Layer 2 of a small transformer language model trained on English Wikipedia (15 layers, counted from 0, width 64).
A neuron's activation on a vector x is GELU(weights . x + bias), where the dot is the dot product.
The model reads these tokens: "11 " "May " "201" "1" ", " "becom" "ing " "the " "club" "'" "s " "y" "oung" "est " "ever " "player" ", " "at " "the " "age " "of " "16 " "years" ", " "2" "11 "

The vector x that enters this layer's MLP at each token. A number n stands for (n - 128) times 0.026.
0 "11 ": 92, 174, 177, 125, 139, 103, 79, 58, 169, 141, 89, 119, 158, 49, 150, 118, 180, 100, 83, 156, 186, 137, 189, 192, 144, 172, 159, 131, 139, 78, 104, 159, 138, 151, 85, 137, 60, 146, 115, 106, 102, 176, 78, 108, 96, 204, 71, 145, 137, 125, 141, 125, 134, 100, 33, 107, 118, 185, 107, 126, 160, 125, 65, 95
1 "May ": 125, 184, 189, 148, 174, 108, 52, 97, 150, 134, 135, 154, 146, 44, 165, 119, 126, 87, 80, 172, 193, 107, 145, 198, 105, 140, 97, 133, 101, 36, 60, 180, 132, 99, 66, 42, 94, 121, 144, 84, 120, 167, 118, 102, 93, 107, 92, 162, 168, 108, 118, 126, 122, 135, 117, 135, 134, 189, 96, 163, 125, 114, 80, 91
2 "201": 154, 178, 234, 140, 163, 127, 99, 120, 130, 120, 124, 152, 153, 88, 151, 118, 129, 107, 125, 200, 164, 75, 224, 172, 125, 79, 89, 104, 132, 106, 112, 135, 121, 104, 111, 94, 103, 137, 184, 132, 164, 185, 50, 77, 91, 181, 119, 134, 101, 83, 119, 138, 136, 179, 85, 163, 164, 156, 135, 120, 142, 133, 18, 87
3 "1": 139, 127, 153, 89, 146, 142, 110, 102, 153, 111, 48, 171, 125, 88, 97, 108, 150, 159, 57, 141, 182, 125, 205, 171, 157, 169, 115, 116, 111, 123, 114, 192, 201, 122, 99, 82, 93, 150, 178, 96, 184, 144, 117, 93, 47, 189, 144, 139, 105, 119, 123, 113, 80, 170, 54, 139, 174, 172, 99, 85, 91, 143, 82, 65
4 ", ": 112, 169, 173, 117, 174, 117, 37, 116, 129, 122, 127, 145, 139, 81, 165, 138, 115, 55, 101, 178, 172, 91, 180, 145, 147, 156, 131, 72, 117, 111, 79, 106, 192, 126, 115, 136, 133, 121, 134, 31, 100, 227, 117, 102, 66, 166, 164, 139, 154, 175, 94, 114, 123, 182, 119, 112, 101, 145, 89, 40, 112, 142, 108, 77
5 "becom": 166, 127, 174, 171, 106, 105, 111, 120, 121, 95, 183, 165, 134, 132, 201, 124, 140, 107, 101, 153, 90, 99, 110, 103, 96, 196, 98, 82, 53, 158, 99, 135, 134, 44, 9, 131, 112, 156, 150, 146, 72, 146, 149, 82, 88, 215, 99, 132, 105, 139, 114, 150, 129, 175, 75, 128, 172, 146, 158, 132, 160, 50, 117, 133
6 "ing ": 100, 134, 168, 165, 92, 131, 142, 77, 113, 112, 152, 163, 132, 101, 151, 92, 145, 66, 50, 171, 69, 154, 143, 177, 93, 223, 203, 76, 146, 135, 121, 124, 148, 115, 135, 181, 101, 73, 112, 62, 124, 165, 121, 79, 51, 139, 43, 135, 139, 129, 102, 182, 87, 176, 116, 124, 161, 139, 89, 76, 118, 101, 124, 95
7 "the ": 97, 169, 183, 179, 176, 102, 83, 95, 102, 134, 112, 152, 163, 89, 154, 73, 182, 48, 135, 149, 180, 146, 140, 191, 71, 138, 171, 103, 132, 186, 135, 94, 124, 116, 85, 153, 91, 115, 108, 104, 53, 170, 123, 104, 56, 64, 81, 116, 146, 102, 161, 169, 100, 207, 92, 107, 163, 148, 82, 74, 142, 159, 132, 122
8 "club": 76, 29, 200, 127, 105, 116, 132, 83, 131, 104, 174, 163, 112, 154, 147, 108, 143, 99, 93, 136, 142, 150, 214, 115, 137, 95, 123, 126, 164, 151, 127, 173, 169, 132, 85, 107, 89, 94, 140, 169, 129, 180, 112, 132, 50, 169, 100, 86, 122, 127, 89, 152, 165, 172, 69, 115, 210, 180, 156, 210, 145, 80, 97, 86
9 "'": 126, 59, 215, 116, 93, 67, 75, 118, 130, 120, 116, 151, 125, 112, 128, 153, 156, 139, 174, 152, 155, 123, 117, 156, 110, 179, 224, 70, 137, 172, 108, 133, 189, 67, 82, 87, 117, 124, 84, 144, 56, 212, 97, 132, 63, 139, 171, 120, 128, 139, 99, 207, 102, 197, 128, 113, 145, 165, 95, 120, 111, 104, 124, 108
10 "s ": 124, 137, 210, 132, 83, 128, 55, 96, 106, 140, 161, 204, 141, 120, 164, 108, 139, 73, 85, 173, 115, 155, 130, 200, 96, 176, 210, 76, 166, 150, 120, 103, 117, 112, 107, 147, 75, 96, 94, 98, 87, 173, 68, 169, 40, 146, 115, 102, 174, 119, 84, 171, 104, 155, 67, 92, 164, 152, 106, 90, 111, 116, 115, 118
11 "y": 128, 76, 144, 105, 140, 126, 137, 66, 98, 114, 132, 96, 125, 145, 113, 145, 202, 163, 93, 174, 134, 124, 167, 173, 122, 200, 144, 107, 148, 158, 111, 164, 181, 91, 117, 147, 87, 175, 121, 173, 170, 179, 105, 89, 18, 98, 166, 155, 120, 196, 197, 191, 118, 195, 101, 58, 141, 159, 99, 110, 83, 163, 147, 117
12 "oung": 95, 144, 170, 134, 114, 68, 162, 122, 63, 113, 128, 58, 116, 128, 145, 97, 158, 151, 101, 153, 131, 160, 129, 113, 178, 157, 139, 86, 57, 161, 129, 123, 150, 77, 66, 106, 70, 83, 123, 165, 129, 196, 110, 51, 63, 175, 100, 178, 119, 193, 128, 141, 199, 184, 108, 88, 183, 181, 146, 159, 134, 143, 76, 97
13 "est ": 85, 120, 149, 176, 86, 72, 141, 96, 99, 83, 148, 105, 148, 105, 161, 123, 128, 112, 48, 100, 120, 196, 169, 214, 133, 141, 191, 94, 118, 167, 147, 119, 109, 82, 149, 162, 117, 95, 59, 101, 99, 163, 74, 121, 46, 159, 93, 144, 151, 105, 102, 171, 125, 190, 61, 124, 183, 183, 115, 129, 117, 143, 66, 83
14 "ever ": 104, 174, 173, 163, 91, 62, 139, 109, 82, 131, 122, 105, 150, 96, 170, 94, 149, 102, 71, 105, 138, 167, 150, 191, 99, 179, 177, 75, 152, 170, 134, 90, 146, 126, 133, 108, 67, 146, 68, 54, 70, 165, 129, 62, 110, 153, 23, 142, 174, 157, 97, 170, 115, 170, 117, 64, 133, 180, 118, 115, 113, 113, 105, 95
15 "player": 70, 49, 205, 111, 133, 137, 153, 116, 143, 56, 145, 162, 107, 134, 190, 73, 92, 132, 66, 132, 83, 162, 141, 117, 116, 116, 129, 84, 130, 166, 125, 167, 167, 126, 45, 137, 84, 77, 194, 186, 124, 190, 123, 93, 54, 173, 111, 131, 145, 134, 114, 146, 143, 156, 87, 99, 151, 179, 125, 190, 115, 90, 108, 73
16 ", ": 141, 135, 210, 94, 165, 87, 59, 86, 109, 112, 127, 117, 131, 121, 167, 124, 123, 61, 117, 200, 118, 111, 158, 131, 131, 145, 184, 75, 145, 173, 125, 96, 175, 120, 134, 143, 74, 104, 117, 22, 88, 202, 114, 118, 37, 151, 153, 139, 150, 183, 72, 157, 111, 164, 118, 83, 92, 127, 91, 64, 100, 140, 137, 101
17 "at ": 197, 145, 160, 125, 185, 109, 99, 108, 91, 78, 155, 178, 116, 125, 160, 157, 160, 59, 105, 130, 114, 134, 162, 175, 56, 150, 191, 130, 167, 160, 144, 128, 149, 143, 95, 164, 80, 91, 107, 90, 78, 175, 140, 62, 81, 96, 68, 162, 163, 146, 149, 170, 69, 214, 70, 140, 174, 118, 85, 149, 146, 128, 123, 71
18 "the ": 98, 163, 173, 157, 179, 95, 90, 92, 92, 134, 120, 155, 170, 97, 164, 72, 177, 59, 140, 149, 174, 167, 142, 183, 81, 127, 179, 103, 144, 204, 148, 99, 121, 108, 82, 161, 76, 116, 108, 109, 55, 173, 130, 115, 49, 76, 79, 113, 146, 95, 139, 176, 101, 206, 85, 98, 171, 148, 83, 94, 147, 160, 142, 130
19 "age ": 136, 137, 129, 139, 90, 95, 118, 49, 108, 105, 147, 192, 134, 92, 182, 119, 172, 85, 48, 157, 133, 132, 179, 192, 98, 146, 220, 127, 159, 154, 158, 135, 137, 83, 152, 131, 107, 55, 91, 101, 132, 162, 47, 80, 39, 149, 113, 146, 135, 106, 106, 143, 94, 191, 146, 142, 119, 185, 76, 141, 147, 138, 110, 83
20 "of ": 112, 131, 191, 162, 157, 90, 119, 96, 132, 98, 189, 133, 88, 136, 161, 112, 121, 42, 72, 134, 192, 129, 144, 188, 110, 158, 194, 117, 163, 196, 162, 133, 142, 98, 128, 172, 115, 157, 135, 105, 125, 177, 80, 88, 43, 76, 85, 146, 154, 131, 102, 134, 91, 176, 63, 121, 107, 135, 35, 99, 98, 162, 114, 86
21 "16 ": 137, 170, 206, 139, 130, 115, 70, 41, 132, 154, 83, 143, 113, 81, 140, 103, 182, 104, 95, 126, 158, 126, 150, 209, 149, 136, 153, 159, 180, 131, 144, 182, 124, 137, 106, 168, 44, 115, 81, 95, 110, 134, 118, 83, 84, 192, 76, 136, 138, 114, 125, 151, 150, 104, 39, 93, 105, 182, 121, 142, 165, 128, 61, 66
22 "years": 122, 103, 173, 173, 139, 107, 106, 135, 126, 119, 198, 164, 151, 138, 128, 80, 89, 119, 82, 203, 108, 98, 131, 143, 106, 71, 92, 121, 178, 152, 103, 113, 159, 121, 119, 124, 104, 100, 182, 74, 204, 167, 94, 70, 39, 166, 99, 100, 89, 189, 149, 58, 104, 175, 75, 134, 136, 200, 145, 186, 133, 77, 112, 105
23 ", ": 129, 159, 193, 97, 158, 96, 42, 89, 134, 123, 145, 122, 125, 114, 155, 132, 116, 62, 128, 209, 135, 116, 158, 129, 140, 145, 165, 85, 127, 161, 108, 96, 179, 110, 121, 146, 96, 120, 122, 8, 93, 206, 123, 116, 38, 151, 159, 141, 163, 196, 72, 126, 108, 169, 126, 98, 90, 122, 95, 54, 113, 148, 127, 88
24 "2": 138, 135, 128, 64, 131, 117, 100, 69, 168, 139, 41, 129, 94, 111, 58, 85, 126, 158, 88, 179, 127, 163, 167, 173, 148, 158, 157, 140, 154, 130, 147, 176, 180, 93, 86, 108, 88, 124, 182, 91, 215, 113, 144, 93, 28, 180, 123, 134, 104, 136, 133, 89, 92, 158, 39, 138, 173, 151, 112, 114, 127, 149, 111, 77
25 "11 ": 105, 185, 167, 117, 108, 94, 80, 43, 169, 159, 106, 122, 114, 71, 132, 101, 171, 86, 121, 154, 171, 155, 149, 210, 150, 152, 160, 143, 162, 98, 132, 184, 119, 134, 78, 126, 44, 140, 94, 106, 95, 133, 98, 91, 75, 210, 84, 153, 133, 142, 141, 92, 124, 85, 37, 89, 123, 164, 100, 141, 171, 143, 71, 93

Each question shows the input weights of one neuron of the MLP. A number n stands for (n - 128) times 0.006.

n190 (bias -0.028): 58, 169, 111, 149, 168, 143, 94, 139, 137, 96, 134, 117, 95, 81, 59, 131, 80, 93, 156, 125, 100, 137, 144, 111, 93, 97, 170, 171, 125, 87, 123, 97, 157, 174, 96, 120, 150, 155, 167, 160, 94, 157, 83, 148, 126, 140, 96, 149, 126, 114, 108, 161, 131, 93, 128, 137, 137, 128, 155, 114, 98, 111, 138, 118
Its three highest activations, in order, are on tokens 0 "11 ", 1 "May ", 4 ", "

n97 (bias -0.041): 152, 133, 109, 129, 77, 123, 140, 91, 111, 109, 124, 106, 103, 142, 123, 131, 145, 171, 87, 90, 132, 123, 164, 176, 185, 91, 132, 95, 147, 122, 102, 140, 112, 165, 160, 92, 115, 149, 128, 172, 169, 110, 129, 108, 130, 146, 100, 113, 133, 128, 125, 129, 142, 120, 128, 99, 89, 99, 108, 122, 147, 130, 169, 130
Its three highest activations, in order, are on tokens 11 "y", 21 "16 ", 25 "11 "

n116 (bias -0.111): 122, 154, 97, 126, 98, 144, 133, 167, 93, 171, 132, 161, 132, 134, 93, 138, 159, 134, 168, 120, 139, 72, 169, 108, 121, 94, 134, 167, 159, 98, 134, 127, 184, 120, 82, 169, 158, 168, 93, 129, 121, 103, 151, 128, 153, 155, 118, 104, 157, 167, 133, 137, 210, 145, 100, 91, 146, 124, 144, 135, 138, 140, 106, 125
On which two tokens does it fire most, strongest first? 21 "16 ", 8 "club"

n15 (bias -0.025): 167, 108, 139, 154, 65, 132, 146, 186, 125, 150, 144, 130, 136, 137, 106, 120, 122, 136, 170, 143, 119, 161, 117, 150, 108, 124, 103, 129, 122, 131, 166, 124, 91, 100, 128, 120, 137, 131, 101, 108, 112, 132, 124, 81, 132, 150, 164, 140, 90, 85, 136, 174, 136, 115, 140, 76, 160, 68, 177, 165, 129, 112, 159, 130
On which token does it fire most, and how strongly? 5 "becom", at about 1.2

n223 (bias -0.152): 154, 133, 101, 152, 183, 139, 110, 155, 95, 136, 133, 204, 140, 119, 128, 147, 112, 109, 133, 139, 158, 99, 165, 146, 158, 141, 90, 144, 146, 114, 106, 109, 138, 155, 147, 84, 182, 177, 126, 146, 143, 157, 133, 69, 163, 171, 142, 89, 146, 91, 171, 158, 97, 88, 99, 191, 139, 148, 116, 121, 118, 142, 148, 87
On which token does it fire most, and how strongly? 2 "201", at about 2.9

n236 (bias -0.166): 130, 106, 112, 121, 116, 105, 145, 187, 140, 151, 97, 132, 170, 126, 112, 124, 136, 137, 185, 113, 133, 126, 157, 77, 196, 110, 173, 170, 104, 140, 104, 86, 88, 79, 113, 168, 149, 155, 74, 98, 147, 148, 143, 122, 122, 137, 173, 80, 167, 155, 117, 141, 95, 120, 147, 100, 116, 70, 125, 91, 102, 105, 118, 138
On which token does it fire most? 23 ", "

n224 (bias -0.064): 142, 183, 93, 153, 90, 114, 153, 160, 129, 162, 129, 161, 111, 139, 109, 112, 174, 150, 141, 106, 134, 95, 161, 127, 78, 143, 172, 149, 164, 168, 112, 186, 113, 135, 119, 182, 160, 120, 141, 146, 130, 149, 144, 164, 112, 175, 182, 130, 109, 111, 48, 133, 155, 124, 134, 164, 153, 149, 140, 138, 113, 143, 153, 109
On which token does it fire most, and how strongly? 19 "age ", at about 1.2

n99 (bias -0.078): 142, 119, 129, 137, 176, 80, 142, 130, 87, 142, 134, 92, 138, 79, 116, 118, 148, 123, 104, 127, 164, 130, 77, 148, 127, 92, 119, 159, 129, 127, 141, 159, 59, 133, 104, 150, 150, 73, 107, 135, 144, 150, 141, 181, 117, 163, 136, 105, 133, 147, 95, 96, 187, 121, 124, 133, 115, 121, 155, 119, 161, 93, 132, 139
Its three highest activations, in order, are on tokens 21 "16 ", 12 "oung", 25 "11 "

n3 (bias 0.001): 165, 132, 134, 105, 120, 100, 101, 120, 127, 103, 125, 133, 99, 110, 123, 99, 101, 145, 154, 113, 92, 180, 122, 155, 141, 155, 173, 118, 162, 93, 172, 108, 119, 150, 113, 116, 54, 123, 156, 167, 156, 89, 131, 163, 148, 138, 127, 249, 134, 107, 135, 109, 114, 96, 111, 162, 133, 66, 143, 120, 159, 140, 166, 131
Its three highest activations, in order, are on tokens 24 "2", 25 "11 ", 17 "at "

n202 (bias -0.097): 126, 138, 112, 158, 103, 130, 134, 139, 167, 104, 158, 155, 179, 140, 137, 142, 156, 123, 200, 117, 136, 87, 134, 120, 119, 148, 106, 160, 166, 162, 120, 77, 95, 151, 177, 179, 138, 67, 99, 172, 92, 136, 160, 130, 132, 146, 141, 116, 119, 113, 60, 117, 140, 80, 127, 120, 79, 149, 203, 151, 98, 95, 107, 55
On which token does it fire most, and how strongly? 21 "16 ", at about 0.4

n161 (bias -0.065): 147, 144, 80, 73, 89, 138, 106, 134, 160, 91, 168, 100, 122, 124, 160, 153, 135, 167, 109, 124, 97, 104, 124, 106, 146, 118, 113, 119, 138, 104, 87, 107, 130, 121, 134, 114, 109, 96, 69, 122, 202, 140, 113, 133, 113, 159, 126, 78, 163, 99, 168, 137, 106, 93, 130, 143, 131, 116, 103, 151, 123, 173, 186, 145
On which two tokens does it fire most, strongest first? 19 "age ", 11 "y"

n134 (bias 0.022): 117, 149, 90, 91, 147, 147, 113, 126, 137, 106, 151, 120, 114, 78, 106, 148, 150, 130, 106, 134, 128, 137, 152, 92, 104, 162, 116, 158, 92, 125, 86, 127, 162, 145, 101, 110, 164, 151, 127, 143, 170, 161, 69, 143, 165, 169, 80, 143, 137, 102, 147, 108, 147, 152, 104, 159, 138, 107, 135, 134, 141, 124, 125, 133
On which token does it fire most, and how strongly? 0 "11 ", at about 2.1

n189 (bias -0.167): 121, 116, 152, 126, 66, 122, 103, 174, 134, 170, 137, 193, 143, 107, 151, 79, 74, 127, 149, 122, 128, 145, 107, 150, 164, 118, 104, 97, 166, 96, 134, 114, 158, 128, 187, 90, 131, 73, 92, 163, 145, 92, 137, 131, 173, 118, 179, 60, 134, 144, 155, 117, 159, 124, 123, 132, 121, 104, 123, 133, 100, 160, 133, 93
On which token does it fire most? 10 "s "

n247 (bias -0.174): 124, 147, 128, 123, 132, 108, 130, 141, 109, 134, 139, 95, 49, 134, 153, 53, 110, 118, 159, 124, 127, 142, 139, 106, 106, 180, 109, 136, 196, 37, 124, 91, 115, 170, 143, 132, 103, 171, 92, 114, 140, 141, 129, 114, 144, 154, 140, 122, 95, 173, 132, 98, 143, 118, 148, 129, 76, 132, 179, 125, 95, 174, 135, 153
On which token does it fire most? 25 "11 "

n250 (bias -0.127): 107, 105, 71, 123, 122, 130, 141, 112, 95, 140, 161, 136, 133, 114, 141, 121, 90, 89, 157, 110, 128, 210, 115, 134, 131, 159, 131, 78, 108, 100, 152, 166, 114, 103, 131, 102, 148, 165, 149, 169, 159, 151, 104, 106, 86, 120, 132, 134, 114, 51, 130, 86, 96, 145, 180, 142, 79, 163, 159, 144, 162, 97, 80, 86
On which token does it fire most, and how strongly? 19 "age ", at about 1.9

n100 (bias 0.003): 81, 142, 127, 179, 164, 146, 107, 124, 116, 127, 126, 89, 128, 114, 178, 107, 147, 149, 117, 70, 73, 134, 177, 98, 100, 156, 149, 138, 119, 142, 83, 148, 135, 126, 133, 119, 122, 110, 169, 135, 176, 117, 107, 153, 156, 142, 109, 164, 154, 89, 101, 167, 157, 75, 98, 120, 145, 124, 115, 128, 103, 129, 163, 131
On which token does it fire most, and how strongly? 15 "player", at about 1.6

n207 (bias -0.136): 150, 130, 73, 131, 174, 101, 162, 127, 96, 146, 125, 96, 173, 160, 93, 141, 165, 120, 154, 83, 181, 124, 124, 205, 176, 123, 124, 123, 150, 154, 122, 86, 131, 127, 145, 160, 115, 146, 139, 151, 127, 119, 145, 132, 168, 123, 154, 97, 135, 148, 115, 97, 127, 108, 155, 106, 187, 144, 145, 151, 117, 103, 95, 105
On which two tokens does it fire most, strongest first? 14 "ever ", 12 "oung"

n180 (bias -0.063): 162, 106, 115, 116, 121, 131, 107, 114, 107, 134, 156, 131, 122, 138, 121, 113, 132, 178, 146, 136, 120, 134, 153, 103, 99, 93, 122, 154, 150, 135, 122, 113, 91, 129, 126, 131, 123, 83, 131, 109, 116, 157, 90, 132, 118, 128, 108, 144, 124, 117, 151, 143, 170, 101, 116, 159, 46, 98, 207, 148, 143, 124, 163, 95
On which token does it fire most, and how strongly? 22 "years", at about 0.82

n162 (bias -0.110): 102, 33, 147, 91, 111, 166, 111, 150, 84, 137, 121, 121, 140, 161, 121, 98, 135, 73, 139, 104, 147, 163, 128, 118, 171, 159, 122, 106, 132, 128, 112, 184, 139, 110, 144, 130, 143, 114, 117, 170, 98, 154, 133, 81, 144, 156, 114, 117, 92, 98, 128, 148, 140, 77, 128, 106, 143, 128, 120, 122, 125, 131, 173, 156
On which two tokens does it fire most, strongest first? 8 "club", 15 "player"

n73 (bias -0.095): 147, 142, 158, 188, 153, 135, 148, 163, 112, 99, 137, 105, 103, 103, 95, 105, 139, 67, 147, 113, 149, 108, 116, 87, 117, 131, 152, 88, 161, 113, 99, 137, 132, 170, 140, 184, 144, 102, 182, 139, 119, 85, 118, 123, 168, 118, 126, 129, 129, 118, 154, 127, 176, 151, 152, 137, 113, 122, 96, 93, 154, 167, 129, 136
On which token does it fire most? 7 "the "

n243 (bias -0.110): 134, 97, 143, 136, 148, 48, 102, 148, 61, 144, 122, 139, 101, 156, 177, 82, 127, 128, 136, 117, 94, 139, 103, 60, 183, 161, 171, 135, 140, 95, 220, 160, 134, 192, 118, 122, 151, 117, 129, 110, 99, 121, 138, 142, 124, 155, 151, 119, 134, 131, 134, 159, 128, 130, 120, 154, 120, 84, 137, 159, 92, 176, 133, 158
On which token does it fire most? 16 ", "

n14 (bias -0.190): 107, 115, 136, 85, 121, 123, 149, 140, 166, 103, 113, 121, 97, 111, 110, 123, 116, 107, 96, 94, 139, 133, 134, 164, 182, 127, 79, 82, 132, 121, 125, 115, 129, 121, 154, 110, 188, 151, 113, 130, 155, 108, 128, 96, 217, 133, 122, 107, 103, 133, 78, 160, 109, 135, 152, 71, 178, 181, 175, 90, 117, 132, 136, 80
On which token does it fire most, and how strongly? 3 "1", at about 1.2

n38 (bias -0.108): 135, 155, 125, 129, 121, 94, 163, 102, 181, 151, 116, 118, 158, 147, 150, 101, 129, 114, 194, 138, 97, 186, 187, 130, 131, 97, 177, 152, 85, 87, 102, 87, 129, 126, 186, 77, 110, 70, 115, 141, 150, 117, 139, 127, 160, 106, 106, 104, 130, 162, 98, 151, 112, 70, 95, 143, 123, 61, 152, 104, 138, 163, 119, 100
On which token does it fire most? 25 "11 "

n213 (bias -0.041): 119, 167, 120, 103, 74, 152, 137, 81, 168, 145, 121, 113, 134, 163, 141, 105, 105, 100, 113, 150, 122, 196, 136, 169, 148, 85, 108, 123, 117, 95, 87, 149, 143, 130, 107, 206, 139, 132, 106, 187, 132, 101, 175, 122, 138, 130, 115, 139, 144, 155, 113, 134, 150, 70, 153, 119, 99, 107, 137, 159, 112, 152, 149, 173
On which token does it fire most, and how strongly? 25 "11 ", at about 1.2

n76 (bias -0.062): 128, 147, 91, 136, 126, 121, 126, 121, 123, 128, 123, 174, 173, 118, 130, 117, 125, 150, 161, 143, 133, 94, 160, 79, 133, 106, 121, 161, 101, 138, 150, 113, 89, 108, 75, 115, 143, 113, 126, 103, 153, 173, 109, 130, 140, 154, 120, 125, 160, 161, 102, 106, 115, 122, 164, 104, 89, 118, 125, 116, 80, 180, 132, 164
On which token does it fire most? 23 ", "

n90 (bias -0.089): 121, 117, 54, 95, 131, 125, 115, 103, 106, 160, 168, 133, 94, 123, 134, 66, 171, 135, 92, 163, 121, 118, 160, 129, 149, 126, 170, 121, 70, 59, 164, 152, 166, 117, 68, 129, 126, 168, 116, 116, 135, 137, 113, 134, 152, 114, 138, 127, 81, 104, 132, 145, 87, 82, 117, 120, 122, 80, 192, 115, 128, 124, 137, 143
On which token does it fire most? 24 "2"

n88 (bias -0.100): 90, 169, 108, 101, 119, 117, 149, 203, 192, 124, 137, 132, 121, 168, 136, 167, 90, 169, 150, 107, 151, 159, 152, 136, 147, 97, 100, 158, 83, 119, 131, 101, 108, 132, 159, 48, 111, 123, 111, 130, 141, 158, 128, 91, 126, 113, 101, 99, 162, 164, 116, 106, 121, 139, 155, 117, 106, 130, 178, 139, 141, 126, 87, 124
On which token does it fire most? 12 "oung"

n111 (bias -0.027): 139, 71, 115, 136, 144, 136, 128, 109, 61, 166, 111, 144, 122, 92, 177, 135, 131, 141, 139, 112, 94, 161, 130, 141, 122, 132, 127, 156, 115, 164, 126, 105, 146, 149, 95, 191, 135, 110, 100, 115, 123, 70, 82, 182, 123, 130, 124, 168, 95, 107, 114, 146, 156, 85, 163, 95, 145, 133, 151, 179, 114, 129, 152, 115
On which token does it fire most? 13 "est "

n159 (bias -0.089): 127, 66, 127, 145, 114, 114, 94, 82, 114, 102, 132, 164, 162, 134, 166, 139, 141, 121, 123, 112, 140, 105, 166, 105, 79, 121, 131, 170, 162, 100, 147, 116, 174, 190, 197, 126, 141, 106, 109, 162, 119, 138, 122, 124, 103, 112, 117, 89, 121, 100, 138, 135, 195, 77, 110, 148, 88, 132, 99, 189, 120, 183, 141, 171
On which token does it fire most, and how strongly? 8 "club", at about 2.3

n204 (bias -0.120): 70, 154, 123, 158, 125, 111, 124, 148, 79, 105, 128, 142, 168, 145, 47, 150, 139, 145, 104, 176, 130, 124, 136, 117, 107, 167, 179, 112, 132, 157, 120, 117, 65, 133, 134, 143, 136, 125, 141, 104, 145, 106, 126, 179, 116, 73, 165, 108, 103, 138, 105, 132, 93, 86, 122, 116, 121, 123, 188, 101, 137, 94, 132, 166
On which token does it fire most? 10 "s "

n181 (bias -0.118): 141, 155, 133, 86, 137, 157, 177, 176, 97, 168, 203, 127, 145, 104, 136, 138, 122, 166, 138, 144, 75, 108, 57, 134, 103, 153, 107, 109, 150, 141, 109, 101, 145, 136, 122, 140, 124, 123, 112, 145, 144, 113, 151, 159, 116, 119, 110, 195, 121, 148, 105, 73, 143, 140, 109, 144, 113, 148, 165, 182, 138, 114, 137, 112
On which token does it fire most, and how strongly? 22 "years", at about 2

n148 (bias -0.066): 157, 102, 136, 94, 139, 172, 94, 139, 158, 110, 154, 151, 97, 131, 133, 92, 131, 135, 111, 105, 124, 125, 111, 109, 123, 109, 95, 107, 130, 122, 137, 160, 142, 157, 135, 137, 162, 126, 145, 126, 95, 71, 83, 117, 146, 144, 140, 140, 193, 160, 141, 144, 110, 127, 144, 150, 143, 99, 126, 119, 159, 106, 147, 168
On which token does it fire most? 15 "player"

n132 (bias -0.205): 83, 123, 141, 177, 182, 173, 123, 149, 114, 88, 138, 129, 92, 110, 124, 156, 79, 90, 132, 138, 94, 158, 148, 132, 150, 115, 118, 152, 114, 105, 138, 153, 126, 135, 169, 128, 104, 68, 175, 167, 97, 117, 125, 127, 163, 116, 84, 78, 101, 125, 98, 102, 158, 110, 146, 142, 102, 127, 211, 117, 124, 162, 154, 64
On which two tokens does it fire most, strongest first? 15 "player", 8 "club"

n63 (bias -0.113): 105, 98, 152, 140, 139, 113, 103, 155, 131, 107, 107, 130, 149, 92, 128, 134, 101, 135, 150, 122, 54, 117, 140, 131, 116, 150, 125, 152, 149, 106, 146, 83, 187, 151, 118, 173, 151, 148, 111, 164, 126, 128, 113, 128, 179, 131, 85, 160, 64, 91, 149, 150, 154, 86, 109, 112, 115, 126, 98, 191, 83, 135, 188, 134
On which token does it fire most? 15 "player"

n215 (bias -0.047): 103, 145, 106, 133, 128, 149, 101, 116, 141, 171, 133, 137, 135, 110, 105, 143, 145, 122, 156, 121, 134, 113, 160, 119, 136, 188, 148, 137, 104, 124, 62, 155, 180, 140, 65, 156, 176, 147, 151, 153, 99, 161, 167, 146, 113, 119, 137, 123, 97, 127, 87, 176, 134, 100, 138, 200, 113, 151, 184, 115, 149, 114, 132, 139
Its three highest activations, in order, are on tokens 5 "becom", 9 "'", 4 ", "

n131 (bias 0.016): 96, 200, 115, 104, 119, 83, 130, 131, 125, 95, 115, 106, 86, 110, 133, 136, 137, 144, 137, 130, 114, 130, 115, 111, 164, 129, 117, 148, 123, 120, 145, 110, 97, 140, 148, 116, 127, 135, 159, 164, 173, 96, 130, 73, 133, 113, 114, 132, 144, 115, 115, 144, 125, 95, 131, 108, 177, 106, 98, 150, 123, 106, 144, 133
On which token does it fire most? 12 "oung"

n218 (bias -0.074): 119, 144, 126, 118, 154, 146, 151, 147, 135, 107, 121, 86, 123, 147, 67, 110, 84, 92, 133, 101, 95, 139, 90, 97, 85, 180, 134, 146, 113, 104, 80, 104, 109, 113, 157, 163, 176, 176, 140, 120, 133, 79, 124, 152, 148, 139, 70, 116, 83, 117, 97, 138, 115, 146, 108, 94, 127, 186, 145, 87, 110, 160, 150, 124
On which token does it fire most? 6 "ing "

n130 (bias -0.123): 167, 124, 122, 180, 184, 148, 169, 151, 73, 96, 121, 126, 112, 115, 159, 179, 126, 96, 135, 191, 135, 115, 104, 115, 68, 138, 147, 119, 101, 104, 122, 82, 180, 100, 168, 111, 107, 131, 181, 102, 101, 69, 148, 165, 122, 144, 113, 119, 43, 127, 86, 123, 137, 115, 136, 99, 117, 142, 160, 130, 144, 100, 127, 127
On which token does it fire most? 5 "becom"

n103 (bias 0.008): 129, 103, 178, 141, 95, 127, 97, 139, 108, 142, 120, 147, 82, 144, 72, 95, 119, 130, 129, 142, 152, 146, 137, 131, 86, 178, 146, 142, 143, 76, 150, 105, 107, 190, 99, 179, 132, 137, 70, 140, 160, 110, 133, 131, 118, 117, 113, 130, 104, 125, 106, 180, 132, 134, 131, 135, 121, 87, 142, 113, 96, 178, 129, 178
On which token does it fire most, and how strongly? 10 "s ", at about 2

n123 (bias -0.149): 124, 169, 94, 174, 79, 139, 152, 152, 97, 149, 151, 98, 105, 137, 62, 134, 71, 117, 173, 105, 137, 161, 87, 107, 129, 148, 133, 186, 99, 119, 144, 118, 147, 102, 117, 136, 132, 120, 126, 112, 157, 182, 187, 116, 110, 109, 137, 118, 113, 93, 141, 91, 143, 185, 199, 99, 111, 107, 134, 192, 148, 161, 114, 151
On which token does it fire most? 12 "oung"